Layer 3 of a small transformer language model trained on English Wikipedia (9 layers, counted from 0, width 128).
Take only the direct path to the model's output, skipping the later layers: a vector added to the residual stream pushes a token's score in proportion to its dot product with that token's output vector.

Output vectors of the tokens that the questions are about. A number n stands for (n - 500) times 0.0035.
"chester": 418 592 592 323 174 598 547 408 601 247 507 559 536 393 437 302 107 759 360 524 595 604 433 583 615 697 632 516 464 358 478 689 468 373 309 521 380 546 588 408 469 428 595 467 516 583 467 548 367 532 473 764 720 664 300 442 670 492 450 468 719 527 549 275 639 385 339 492 390 493 281 651 557 634 463 550 584 554 335 284 646 302 320 442 399 427 455 547 576 423 597 496 425 351 613 505 508 706 555 789 607 639 170 532 651 408 464 218 639 446 391 645 747 477 444 563 493 660 247 466 478 647 705 401 552 395 612 554
".": 482 508 579 540 505 625 441 349 665 455 486 523 444 610 511 547 560 582 575 299 470 445 485 515 491 437 598 520 638 432 459 535 453 565 742 497 520 434 537 611 572 536 440 547 342 308 531 578 378 624 557 272 570 522 367 340 395 500 422 588 601 650 359 546 464 394 383 604 464 368 650 464 476 682 548 516 506 346 389 572 537 606 523 459 577 431 322 535 579 464 510 397 700 562 512 571 416 513 576 487 593 410 638 587 453 623 592 688 490 412 568 368 385 557 385 360 420 575 588 563 607 450 551 713 542 437 586 405
" |": 508 583 442 496 536 639 451 487 444 567 405 490 553 272 593 521 573 440 325 531 661 419 405 619 207 434 436 611 500 479 309 616 370 552 427 391 602 449 518 606 528 492 395 559 332 614 537 425 456 655 347 470 422 397 604 512 743 625 435 357 399 729 467 664 385 448 506 434 365 405 580 580 636 540 418 545 631 424 540 600 551 420 548 450 561 476 504 570 313 460 445 403 589 599 578 606 615 421 609 587 422 631 500 513 472 475 497 558 489 437 557 453 464 450 273 631 545 564 602 298 643 497 394 580 373 396 469 503
"tile": 591 413 450 495 276 624 562 468 417 484 568 596 700 452 380 534 417 802 577 266 521 608 585 489 509 689 440 394 404 431 520 598 572 500 548 305 290 653 306 527 418 617 670 468 530 401 435 474 692 611 568 644 725 618 473 235 721 298 221 778 601 567 507 615 381 605 485 556 417 613 492 617 806 302 642 589 698 746 448 358 493 278 250 602 446 533 616 600 606 438 604 302 523 281 396 370 546 429 743 661 450 516 350 496 497 68 436 413 659 521 269 786 605 352 696 719 350 574 496 573 634 346 538 271 366 565 815 555
"disambiguation": 544 629 692 304 270 545 568 358 449 512 400 638 339 430 281 463 430 610 293 458 430 436 255 527 411 715 490 274 420 275 539 381 458 254 522 316 589 400 468 463 614 524 633 481 394 534 387 396 570 588 406 617 483 788 490 223 766 417 347 969 573 404 630 374 365 390 806 406 439 705 633 707 655 369 604 762 119 615 306 512 737 411 304 724 234 695 606 437 469 802 381 504 458 526 591 311 495 660 505 725 550 690 434 309 614 443 570 223 793 734 513 803 719 500 471 643 504 645 586 265 535 615 756 362 444 609 598 521
" session": 530 662 673 260 321 564 645 478 676 519 455 554 597 393 380 607 578 668 607 467 388 621 590 525 355 521 531 416 522 322 497 542 370 500 240 560 376 538 444 476 387 617 452 402 584 524 458 472 463 549 637 418 563 589 430 324 581 422 516 829 595 408 631 355 422 705 429 592 419 575 430 537 416 512 497 407 573 406 473 399 502 391 349 479 429 488 610 414 555 608 527 557 486 483 623 573 438 400 338 311 489 577 337 404 595 607 491 280 687 556 403 506 361 659 380 389 582 573 342 513 531 517 552 444 421 620 517 367
"ell": 446 351 662 560 389 503 509 423 441 376 639 638 579 446 375 643 309 621 516 274 329 654 385 440 516 632 586 634 672 597 437 524 587 310 415 487 372 572 428 588 641 608 588 581 442 565 494 566 577 514 503 725 541 636 578 534 592 484 541 640 699 680 540 385 473 457 570 549 500 527 482 581 541 578 613 424 298 527 545 472 581 358 486 470 491 459 782 554 509 510 618 252 561 379 366 488 551 400 649 545 630 399 515 460 498 265 451 280 564 416 370 438 773 647 474 618 453 507 463 247 329 503 497 500 476 559 559 568
");": 591 476 369 368 391 451 583 603 750 650 751 586 515 551 784 567 456 592 606 441 452 392 485 482 563 689 563 520 344 398 541 685 378 555 542 607 495 796 322 571 505 335 471 479 442 609 451 507 357 599 704 664 563 476 450 165 454 165 442 780 785 374 540 519 477 610 675 552 456 411 473 559 424 692 387 503 689 510 380 623 719 636 549 326 517 471 437 636 556 536 634 480 357 278 476 393 460 500 417 529 592 629 272 511 548 295 633 479 564 557 527 519 426 500 526 507 381 432 351 480 463 448 533 718 476 515 671 537

Output weights of attention head 0. The head adds the sum of these rows, row i times number i of z. A number n stands for (n - 500) times 0.00036.
o0: 490 626 521 436 427 531 614 457 458 393 621 674 519 742 435 462 379 533 503 550 423 614 482 533 636 436 591 600 392 550 522 624 545 458 571 570 580 454 483 425 552 377 537 512 419 408 620 400 551 506 520 493 421 654 422 450 602 701 531 433 492 397 431 457 468 368 516 378 409 435 292 372 575 420 497 500 424 570 540 561 499 374 477 580 708 646 370 574 557 457 346 447 424 452 707 486 323 565 634 418 708 489 556 535 440 306 463 477 426 472 570 543 594 544 676 524 393 577 351 588 441 404 666 417 539 870 470 380
o1: 328 211 307 677 619 452 455 514 557 741 756 558 414 485 568 351 485 511 411 506 522 382 593 428 574 537 391 473 387 524 453 523 429 524 383 648 530 544 590 489 481 456 615 369 475 544 613 512 575 467 601 576 453 610 657 641 721 289 525 516 624 493 516 589 296 541 510 473 721 679 551 436 287 532 618 431 487 548 491 627 560 342 512 291 510 391 461 482 381 538 540 432 448 403 441 532 640 441 421 742 628 343 382 569 443 348 498 572 524 433 636 631 758 604 622 401 382 420 477 343 367 386 540 485 535 546 439 554
o2: 674 588 509 465 283 643 631 527 565 485 344 766 354 594 598 429 482 516 536 279 325 520 398 401 740 696 397 511 612 602 482 331 530 722 547 601 513 538 530 340 455 517 567 647 529 476 317 496 603 461 698 492 620 570 450 458 500 501 364 781 400 390 519 570 498 429 541 557 410 494 442 182 485 468 634 567 605 342 547 586 708 640 489 759 301 722 458 491 620 546 550 578 393 559 610 469 549 468 541 454 610 305 421 399 452 670 564 364 449 426 606 411 458 634 611 530 532 479 438 613 368 364 615 446 406 626 518 476
o3: 464 514 407 609 771 379 495 645 472 319 610 463 452 424 472 527 428 559 503 568 532 584 532 446 625 525 709 544 413 408 560 678 639 595 567 470 551 650 491 537 563 768 361 504 362 554 481 471 585 764 385 533 631 676 602 547 623 428 480 476 342 732 371 590 472 616 558 435 463 455 417 685 580 520 324 438 416 423 387 661 497 587 622 593 582 488 500 473 355 569 511 522 428 612 445 534 567 517 344 807 632 619 649 464 567 242 665 691 560 631 384 399 507 653 452 527 395 524 467 398 482 519 461 678 474 503 584 649
o4: 390 574 587 515 563 317 514 570 765 581 314 521 528 551 553 672 568 351 568 388 659 528 404 488 299 540 634 595 504 419 376 536 548 598 483 390 579 507 553 511 574 377 482 441 472 413 798 417 571 619 364 385 371 483 468 406 735 547 289 386 499 537 225 505 336 550 567 503 504 414 463 424 515 701 553 519 585 475 432 546 472 539 504 307 674 338 464 377 383 533 494 545 457 636 559 515 525 566 438 652 517 423 477 465 648 559 472 548 666 527 396 273 654 506 523 512 449 622 662 377 644 482 454 533 404 549 638 575
o5: 549 507 481 407 603 541 690 674 525 563 483 474 558 797 529 513 617 666 550 492 548 452 571 556 595 384 639 456 588 546 432 486 494 534 725 682 489 586 523 320 512 602 544 191 669 287 244 555 469 483 508 483 540 262 325 482 460 433 666 260 434 509 571 518 471 366 711 595 580 444 406 576 324 438 312 472 501 496 477 551 551 478 495 508 290 540 534 444 521 495 547 525 492 453 355 555 525 761 550 700 566 476 475 487 479 545 517 419 500 483 494 329 593 605 430 576 425 367 381 458 619 488 533 461 411 415 640 431
o6: 543 427 549 300 469 463 542 379 495 370 530 715 549 597 540 650 542 408 577 422 368 369 520 395 614 546 654 488 405 412 489 413 703 752 447 521 380 466 395 536 625 524 381 490 577 553 521 442 739 349 469 332 537 608 522 409 564 523 473 537 589 608 122 421 631 521 238 533 371 363 453 371 400 629 529 583 684 415 310 535 440 468 605 833 520 632 397 646 530 479 438 300 344 394 707 461 445 444 576 338 360 236 462 408 364 633 491 612 563 510 520 484 397 458 668 386 518 610 426 479 470 469 648 572 429 436 330 405
o7: 502 704 468 523 276 561 247 485 534 550 637 710 579 601 368 407 704 726 444 540 457 377 284 533 527 493 596 441 445 465 593 408 476 438 489 543 569 494 569 433 625 458 564 615 439 361 497 401 580 550 463 448 634 556 229 443 275 452 581 333 596 494 176 390 371 465 591 486 218 336 565 151 403 620 433 626 629 710 565 581 494 474 258 563 310 583 371 437 304 675 439 461 489 547 412 386 404 376 545 529 445 596 480 554 592 645 564 366 299 460 426 487 521 353 595 631 511 519 609 543 452 397 333 441 229 449 454 411
o8: 364 480 485 614 327 615 521 452 530 724 361 711 214 310 528 557 533 571 287 534 481 584 323 562 573 619 639 578 525 747 445 239 458 638 485 611 430 338 429 409 579 521 460 495 467 476 462 470 606 425 358 354 511 617 195 505 442 593 648 317 401 397 618 686 330 290 590 340 321 537 379 601 512 395 428 766 814 229 527 503 501 573 539 543 461 635 404 505 602 500 498 548 366 553 639 772 490 552 382 451 600 649 130 270 373 760 619 412 471 374 415 536 310 534 633 752 464 445 394 344 582 449 587 468 512 353 519 602
o9: 549 439 536 370 647 637 546 597 673 454 440 571 650 607 535 483 592 582 660 370 558 207 538 562 734 578 608 497 586 507 516 626 400 508 381 490 396 516 284 659 551 427 384 449 545 327 555 557 226 447 535 609 580 634 582 439 406 437 536 435 514 384 247 433 633 539 636 795 549 430 555 793 493 476 530 443 423 399 361 612 587 677 522 549 410 495 310 310 637 560 565 603 524 502 408 463 386 422 440 327 429 640 664 488 525 531 568 493 267 443 463 472 415 393 470 273 576 474 307 500 456 656 599 442 650 418 584 513
o10: 448 431 494 465 503 641 486 592 383 667 410 360 672 486 509 639 568 475 546 523 530 657 618 369 478 663 319 662 543 464 527 504 679 497 477 445 444 631 670 325 660 315 519 570 531 484 725 437 580 326 407 641 451 385 443 573 367 573 354 394 414 479 462 319 488 504 635 456 540 506 545 422 389 299 399 407 347 466 571 562 498 491 382 450 660 503 571 453 391 517 566 367 406 524 519 501 640 380 741 540 533 366 294 551 385 540 621 305 499 320 670 577 626 475 715 750 679 486 515 598 617 421 442 468 563 645 546 446
o11: 589 324 465 341 530 811 647 565 589 747 338 594 354 493 455 564 472 550 445 468 464 442 448 384 637 681 463 513 608 483 608 312 559 580 287 539 502 585 474 415 520 639 557 513 531 392 413 734 497 396 469 407 528 376 635 541 455 507 551 518 452 391 525 539 523 536 551 694 572 530 343 886 516 343 587 444 585 422 708 530 354 474 587 617 550 606 584 637 745 244 520 494 465 308 636 374 681 521 667 484 486 490 334 486 365 617 553 349 692 360 602 570 478 535 433 564 415 274 312 529 490 544 750 447 524 488 390 540
o12: 551 316 455 573 423 351 517 440 457 538 390 706 534 420 463 380 570 573 344 445 589 632 733 629 614 829 434 525 520 420 696 435 693 506 441 495 651 474 608 470 367 638 613 467 454 529 450 580 413 409 416 683 380 635 385 530 400 569 583 416 546 461 438 382 437 458 579 609 402 606 456 462 435 291 686 502 400 502 564 517 280 498 485 568 568 425 598 453 705 391 492 307 400 521 294 493 610 339 641 555 825 572 354 540 666 535 582 440 456 446 491 626 415 491 560 404 571 501 342 574 338 436 715 469 594 633 572 286
o13: 496 583 459 406 408 516 508 291 226 614 391 486 474 618 455 559 578 691 495 438 408 406 294 418 513 602 414 670 252 504 501 441 535 577 618 736 496 617 524 364 407 421 455 626 299 693 276 506 278 496 442 510 516 669 494 493 183 375 474 635 558 549 569 632 515 591 509 412 573 605 517 421 312 556 592 571 542 375 609 715 422 595 239 547 398 454 486 612 373 488 469 571 569 490 492 368 644 499 531 460 651 625 436 481 428 730 576 377 658 456 591 554 317 330 482 453 495 552 264 655 491 451 520 481 394 566 713 329
o14: 290 477 576 473 429 569 894 435 409 635 372 481 312 517 548 430 425 483 376 387 284 659 411 476 470 876 338 480 412 483 525 268 645 442 650 620 689 392 537 418 524 634 541 682 321 486 389 404 561 233 230 468 429 609 370 558 374 697 399 565 440 299 442 415 544 497 506 591 228 460 428 226 612 243 555 667 466 526 633 697 343 467 508 595 495 538 618 626 598 470 510 416 517 524 332 572 459 475 515 644 717 238 441 522 654 514 474 363 600 347 486 591 400 428 678 605 463 588 524 707 485 134 622 590 456 384 624 468
o15: 587 350 562 277 309 456 357 585 389 575 418 376 612 341 555 376 520 533 483 377 456 465 333 320 447 527 733 329 499 566 639 626 509 602 471 568 476 411 476 354 501 507 600 390 569 246 570 595 516 620 794 552 441 275 348 368 554 464 498 608 504 530 515 437 523 671 329 408 438 233 409 546 359 624 538 373 510 539 286 496 736 473 445 619 697 526 423 601 452 548 451 396 537 413 662 363 316 581 513 552 429 271 405 455 517 597 419 496 485 604 511 512 496 447 840 589 502 383 619 650 605 570 432 666 361 741 392 424
o16: 473 392 492 591 697 577 787 533 451 365 500 558 299 679 614 514 589 388 425 450 359 526 432 438 516 815 547 657 462 539 661 710 615 816 463 539 485 557 463 427 663 528 475 593 387 362 466 575 701 644 514 486 684 587 484 393 510 457 392 661 360 473 446 663 560 621 615 581 552 534 364 611 637 401 485 552 516 431 423 649 614 729 566 522 397 509 485 440 737 557 524 301 634 537 624 609 494 560 296 540 780 583 638 456 336 501 620 649 549 579 270 471 532 672 506 377 474 684 502 468 373 627 680 512 470 550 496 651
o17: 542 638 431 627 397 567 569 607 396 337 605 516 358 531 538 396 441 607 629 520 557 287 494 646 488 590 432 444 550 515 535 581 543 620 474 606 443 615 420 380 523 431 440 550 387 431 347 335 445 804 477 336 642 660 415 324 492 285 505 387 620 647 370 345 535 553 442 670 453 526 588 492 388 525 469 560 506 409 505 430 439 451 511 528 355 553 483 560 527 449 640 457 508 524 573 493 589 583 536 644 576 752 469 480 638 647 560 756 487 388 461 371 482 476 340 549 604 561 367 387 436 488 527 405 293 500 583 571
o18: 558 509 458 454 455 554 551 540 428 496 632 270 424 473 572 546 559 122 434 424 488 635 666 580 537 595 681 657 482 566 531 490 479 538 450 562 502 545 452 542 598 517 377 672 556 636 410 460 590 297 492 650 400 303 405 314 458 395 615 431 540 368 350 481 433 492 318 558 539 580 402 277 362 364 283 662 554 609 595 559 662 443 482 461 675 475 594 701 523 387 506 623 481 462 510 429 543 514 416 610 437 357 509 586 522 333 423 545 552 496 493 453 698 727 466 568 511 493 320 614 529 513 368 662 687 623 302 559
o19: 588 334 565 704 630 498 689 568 230 547 533 419 602 586 548 304 501 406 356 631 540 564 502 569 597 656 536 805 373 813 333 423 530 336 504 361 424 441 551 424 678 623 544 539 431 463 497 333 577 291 413 376 382 460 512 661 352 693 578 240 271 368 562 651 538 701 763 326 591 509 462 977 536 390 459 551 481 279 497 740 483 573 689 399 382 428 611 290 561 546 474 439 486 446 487 570 469 495 519 695 743 618 609 536 400 445 392 513 419 425 527 554 515 540 444 441 374 491 708 620 491 601 463 519 465 406 527 666
o20: 542 428 301 466 662 598 429 466 351 504 518 763 523 341 371 572 436 266 412 504 545 641 399 531 631 401 455 522 548 451 419 577 485 412 676 569 517 385 577 450 531 446 592 506 536 391 764 594 401 596 527 452 626 544 441 431 742 453 587 385 388 495 473 328 499 632 466 543 537 417 616 715 329 457 448 496 550 337 393 493 610 461 600 612 503 548 427 505 458 351 511 407 535 561 587 549 488 630 694 722 522 728 411 374 365 674 372 546 638 512 346 502 494 489 384 423 518 541 489 439 383 639 474 396 479 300 628 440
o21: 426 533 436 580 434 470 388 547 504 314 570 550 597 455 459 370 451 649 456 627 734 642 527 512 334 516 397 328 475 539 347 538 597 393 540 615 397 351 486 504 505 478 394 524 544 548 202 640 374 606 427 395 674 531 534 417 307 661 376 584 598 618 594 557 464 427 462 483 551 529 472 518 555 614 412 493 450 545 313 591 372 353 428 553 430 585 520 557 371 504 450 594 499 479 505 605 361 604 480 522 356 471 348 473 615 364 474 400 365 288 582 490 428 516 583 530 620 580 588 354 447 619 566 355 429 417 381 565
o22: 432 415 634 468 530 630 477 313 605 603 547 645 288 476 382 572 412 360 461 279 511 326 425 538 469 653 439 666 577 424 434 351 450 463 408 507 516 551 543 483 493 484 563 607 276 496 589 662 430 245 353 510 543 328 551 524 228 466 363 412 583 423 449 487 531 486 642 638 488 513 683 566 647 596 470 633 502 485 531 609 469 581 402 510 421 437 453 555 762 541 521 495 428 533 492 362 438 292 517 325 538 492 668 457 527 592 717 528 589 489 576 616 395 532 209 362 514 408 472 547 528 501 356 547 473 522 652 487
o23: 667 569 601 476 486 457 571 541 587 512 596 584 590 434 511 569 398 536 584 387 533 542 451 373 297 454 794 562 480 449 593 526 417 432 446 496 482 500 488 432 547 450 518 504 457 516 456 536 671 341 493 623 293 672 750 383 481 441 435 459 569 607 578 461 621 534 616 548 577 266 469 464 474 550 469 395 530 468 504 635 467 570 582 496 536 384 505 574 382 340 658 345 436 512 498 412 383 472 436 430 681 607 432 577 645 599 379 426 576 600 593 503 562 455 663 471 527 570 389 577 470 531 512 308 461 508 554 631
o24: 696 519 556 603 387 430 557 407 624 249 513 492 453 510 588 429 529 713 647 317 431 537 324 253 704 657 721 577 425 564 388 557 545 736 574 438 405 581 706 474 398 734 657 529 488 539 390 598 500 565 561 388 600 349 714 441 504 466 503 787 446 578 628 578 498 697 336 584 501 495 506 262 474 443 559 587 697 585 402 548 554 661 632 631 621 467 444 739 599 428 686 455 660 371 407 406 605 456 388 737 475 427 674 666 634 472 595 571 655 618 477 423 319 551 633 648 392 435 672 687 508 489 393 644 485 443 556 644
o25: 613 420 417 490 636 434 525 461 459 700 546 509 457 518 313 525 477 607 439 423 408 544 676 364 489 638 295 607 416 628 663 267 492 584 254 586 427 580 694 481 465 492 435 400 526 439 591 531 652 382 430 344 616 603 543 587 470 376 793 345 408 579 564 532 467 424 468 450 491 489 493 580 615 550 711 654 511 710 552 523 311 674 593 457 558 398 301 462 702 321 684 428 366 480 593 419 553 478 577 440 600 520 474 500 563 651 618 670 608 591 396 450 453 556 522 373 354 392 373 590 521 462 475 420 311 544 632 403
o26: 443 511 381 450 380 435 669 662 563 276 582 385 580 511 383 423 386 585 422 588 458 527 478 546 516 719 514 450 468 469 460 504 537 462 527 451 457 497 562 537 426 615 390 520 571 370 616 470 506 400 513 444 293 285 599 476 538 492 464 678 532 447 532 639 474 390 456 540 325 592 404 348 675 367 499 481 620 548 382 463 461 406 396 587 550 394 437 444 342 514 536 523 580 620 395 418 509 545 495 657 626 436 372 421 456 318 503 426 488 324 567 454 592 626 556 484 399 584 634 510 319 397 486 447 668 327 536 478
o27: 563 573 297 490 281 526 669 505 409 427 483 632 626 390 614 531 485 104 509 492 399 509 506 629 452 467 498 447 412 503 452 594 548 554 265 609 558 572 638 455 632 427 329 621 478 474 589 626 470 566 441 597 474 487 395 208 461 387 667 620 569 564 533 308 376 552 428 438 583 389 502 393 595 295 442 727 694 533 539 575 560 296 541 398 582 523 528 476 453 453 530 367 559 474 455 486 638 464 489 490 425 560 483 494 470 404 434 457 592 398 439 321 510 396 274 568 657 650 489 410 458 689 530 425 663 367 404 612
o28: 415 615 438 359 181 420 424 394 446 287 469 490 478 179 498 406 404 428 511 540 762 377 491 453 531 343 380 514 482 302 594 547 523 394 637 530 596 514 579 314 316 418 490 607 447 670 607 448 414 418 577 382 465 522 326 460 499 595 575 604 637 522 423 606 507 431 253 416 491 656 752 364 475 338 811 585 521 580 570 345 416 432 445 392 681 542 401 594 587 373 602 407 546 512 588 420 364 558 494 552 620 552 345 606 775 478 543 637 674 449 612 538 428 381 374 581 616 577 451 577 464 433 479 539 447 517 381 417
o29: 578 500 474 520 567 458 348 328 466 316 738 661 382 355 544 488 559 450 777 382 474 542 313 738 568 484 462 437 468 483 647 501 429 568 629 438 364 665 603 461 484 391 591 600 296 308 878 335 404 733 503 514 652 653 417 405 283 252 509 381 400 492 94 535 430 485 556 706 482 409 551 363 594 576 353 577 583 447 430 498 820 696 520 641 553 621 285 436 573 455 699 424 630 549 484 402 599 613 498 591 720 609 601 375 479 633 515 344 483 610 628 411 409 447 467 354 359 489 551 515 515 499 329 396 620 389 658 563
o30: 530 618 414 455 406 554 363 478 521 522 417 425 528 487 333 416 592 388 545 436 380 486 401 385 407 368 642 593 589 459 472 442 473 520 541 464 612 346 539 457 300 373 545 491 350 358 584 465 473 457 504 279 396 270 586 604 572 553 420 626 608 426 775 647 463 391 471 583 504 606 422 379 415 562 608 527 528 447 585 309 354 489 399 679 409 472 566 463 418 679 538 584 402 503 506 486 526 489 597 512 452 539 324 411 500 451 429 545 486 449 645 536 449 371 434 439 443 324 556 455 553 511 445 412 551 437 392 433
o31: 486 493 420 311 553 669 710 480 515 702 415 808 337 631 444 644 451 518 389 473 451 502 596 394 606 474 519 532 629 569 356 519 588 656 592 694 395 610 347 450 629 597 555 288 772 681 150 537 676 372 619 509 467 410 546 405 569 445 593 569 586 428 780 455 600 585 527 365 567 515 562 305 346 487 454 550 482 531 647 487 503 292 499 610 610 568 677 828 574 387 372 484 568 324 548 593 612 435 652 468 445 333 454 532 489 521 486 517 694 509 399 572 413 558 409 624 435 510 280 642 485 619 564 465 442 632 577 473

Each question shows a token from some text and the vector z that the head gathered there. A number n stands for (n - 500) times 0.0024.

"ium": 524 570 484 517 529 476 504 552 454 533 515 540 518 425 512 448 505 528 501 408 481 492 522 506 458 518 436 521 482 496 498 529
Which two tokens does it push up most, strongest first? "ell", ");"

"P": 531 596 568 497 570 495 555 509 512 408 484 424 472 429 500 501 526 545 512 484 481 464 480 494 488 508 501 493 531 483 489 514
Pushed up most: "tile"

"tin": 467 505 535 447 500 497 501 506 479 478 489 522 472 539 535 440 444 568 436 517 526 503 533 509 471 447 518 493 497 536 546 420
Pushed up most: "disambiguation"

"°": 475 521 532 369 455 386 473 653 665 340 369 520 584 549 673 456 403 498 503 296 561 525 577 616 461 383 316 460 598 528 535 663
Pushed up most: "disambiguation"

" classes": 497 592 559 501 494 596 432 553 518 452 430 496 552 597 699 538 503 539 521 377 476 510 514 524 616 513 510 448 539 500 449 545
Pushed up most: "tile"

"7": 456 497 496 425 487 477 449 525 569 502 432 533 499 381 511 492 456 479 573 379 529 484 607 532 489 481 476 552 532 490 493 631
Pushed up most: " session"

"i": 489 569 543 463 513 514 542 575 460 443 533 423 498 512 540 500 550 550 507 364 524 474 537 441 493 486 439 509 567 556 472 479
Which two tokens does it push up most, strongest first? ".", ");"

"Historical": 464 442 534 477 580 500 566 509 496 482 553 476 503 563 494 487 439 562 525 403 487 495 491 499 479 469 417 505 524 494 519 525
Pushed up most: " session"

" of": 444 568 549 421 509 460 631 648 444 405 512 444 544 498 681 487 493 519 461 335 546 484 599 557 530 430 434 487 677 559 489 409
Pushed down most: " |"

"4": 448 545 474 411 468 675 346 573 632 550 462 623 436 497 393 501 400 433 548 372 488 482 588 525 407 516 386 519 402 466 486 647
Which three tokens does it push up most, strongest first? " session", ");", "chester"

"3": 496 504 510 519 488 538 493 564 663 456 375 502 548 544 476 437 482 570 496 452 527 521 440 538 462 427 447 517 492 485 515 578
Pushed up most: "chester"

" M": 469 499 426 510 517 545 461 441 528 485 566 547 433 458 475 483 524 504 556 569 403 472 523 442 459 499 490 508 407 512 510 375
Pushed up most: " |"

"om": 500 545 392 516 547 572 533 546 414 434 532 505 534 480 435 558 436 538 510 416 511 475 459 514 476 533 553 493 494 522 476 430
Pushed up most: "chester"

"ot": 506 532 501 549 508 508 560 476 539 485 439 485 443 430 467 551 560 564 564 508 484 475 478 513 543 485 553 506 427 624 514 479
Pushed up most: ");"

"te": 543 529 536 525 545 489 531 542 504 490 474 447 491 506 465 475 513 593 469 398 541 482 479 507 495 536 466 552 517 585 460 484
Pushed down most: "ell"

" ": 441 441 553 633 601 684 668 452 449 414 573 535 638 454 481 548 408 624 611 392 572 482 511 567 585 590 416 380 431 405 489 698
Pushed up most: "tile"

";": 456 605 522 521 509 483 518 340 499 558 420 509 435 414 526 434 561 533 517 544 444 532 480 417 456 471 497 484 477 523 459 423
Pushed up most: " |"

"co": 512 513 491 525 504 536 512 471 495 554 489 565 510 451 534 477 554 512 516 467 471 471 503 509 499 488 505 531 466 517 490 544
Pushed down most: " |"

"q": 526 621 501 455 534 444 606 542 499 435 520 554 498 556 618 571 476 528 524 448 495 449 505 524 449 563 468 477 552 447 575 572
Pushed up most: "tile"

"),": 438 435 494 375 425 485 468 594 446 452 527 531 510 580 595 354 311 595 329 529 526 542 578 456 421 433 470 460 559 499 585 356
Which two tokens does it push up most, strongest first? "disambiguation", " |"

"tra": 467 462 563 474 511 490 531 432 478 578 484 520 428 449 525 533 578 524 524 460 432 512 486 492 520 443 513 511 498 592 468 387
Which three tokens does it push up most, strongest first? ".", ");", " session"

"9": 504 551 445 480 500 518 492 513 538 496 507 469 496 451 465 418 473 511 525 494 439 527 458 513 432 433 486 538 438 427 498 479
Which three tokens does it push up most, strongest first? " |", "ell", "chester"

" pro": 529 518 581 483 545 488 551 571 503 447 503 403 474 525 516 497 535 557 488 398 522 490 507 478 491 496 454 525 531 572 455 480
Pushed up most: "."

"M": 512 515 521 496 583 416 572 468 449 462 476 467 433 476 545 490 525 549 490 425 469 529 527 544 481 420 491 519 455 537 500 442
Pushed down most: "chester"

")": 372 548 534 461 565 504 599 558 596 412 529 518 519 606 633 454 426 537 452 549 487 469 515 487 448 537 445 499 557 459 549 515
Pushed up most: "disambiguation"

"W": 479 598 539 448 528 458 439 570 584 459 444 544 437 398 481 454 480 513 529 357 496 530 609 574 452 491 364 521 484 494 524 604
Which three tokens does it push up most, strongest first? " session", ");", "disambiguation"

"1": 440 480 487 533 417 485 498 515 471 506 489 517 493 545 511 460 500 504 488 487 476 443 545 512 460 495 462 509 464 535 491 500
Pushed down most: "chester"

" |": 481 550 451 505 496 505 450 525 517 439 505 480 490 517 529 487 530 496 525 487 510 474 518 531 461 469 424 530 451 499 495 510
Pushed up most: " |"

"′": 499 564 546 549 473 549 555 553 631 557 478 540 582 554 508 430 531 578 514 425 553 502 519 500 427 508 387 486 491 607 426 543
Pushed down most: " |"

"approximately": 498 606 501 578 516 531 485 433 497 480 380 479 475 504 447 478 559 569 481 491 550 468 498 533 600 534 561 504 489 646 510 531
Pushed down most: " session"

"\n": 515 585 416 542 515 506 523 582 408 377 515 466 618 552 558 501 456 527 479 414 515 470 528 560 467 539 506 524 496 569 443 480
Pushed up most: "tile"

" N": 427 521 496 453 495 475 490 495 561 550 464 542 579 477 577 522 429 480 539 389 544 487 619 483 421 465 513 564 531 467 523 602
Pushed up most: " session"

" Dis": 496 422 481 490 578 426 562 501 624 542 458 452 405 490 534 399 544 518 585 487 408 482 469 485 457 427 414 562 472 519 487 528
Which two tokens does it push up most, strongest first? " |", "."

"8": 487 549 421 486 517 584 512 533 469 469 518 491 521 508 421 529 442 507 499 437 507 506 434 516 458 493 533 484 448 490 476 475
Pushed up most: "chester"

"bl": 477 589 530 531 519 539 514 474 504 434 433 485 441 520 539 504 528 522 533 503 516 436 542 518 539 474 490 481 505 516 481 505
Which two tokens does it push up most, strongest first? ");", "."

"us": 466 606 476 527 581 512 545 360 538 550 308 544 427 367 618 431 581 547 528 487 498 536 501 496 492 465 536 513 453 498 469 535
Pushed up most: ");"

"h": 503 556 470 507 503 510 492 495 504 490 513 552 490 435 521 492 515 487 498 469 479 508 498 499 493 486 464 500 473 501 500 519
Pushed down most: "."

"box": 535 501 556 466 542 473 524 459 508 420 506 488 449 531 480 517 506 523 502 468 509 509 477 527 496 460 499 540 485 489 520 512
Which two tokens does it push up most, strongest first? " session", "disambiguation"

"2": 445 468 508 476 501 470 511 442 593 430 432 514 524 479 547 479 493 523 586 526 516 456 558 461 494 579 499 552 607 495 481 588
Pushed down most: ");"

" Ref": 481 721 517 501 518 420 642 504 507 360 500 565 475 647 570 464 535 590 514 488 436 403 437 536 491 582 479 512 549 456 544 546
Which two tokens does it push up most, strongest first? "tile", ");"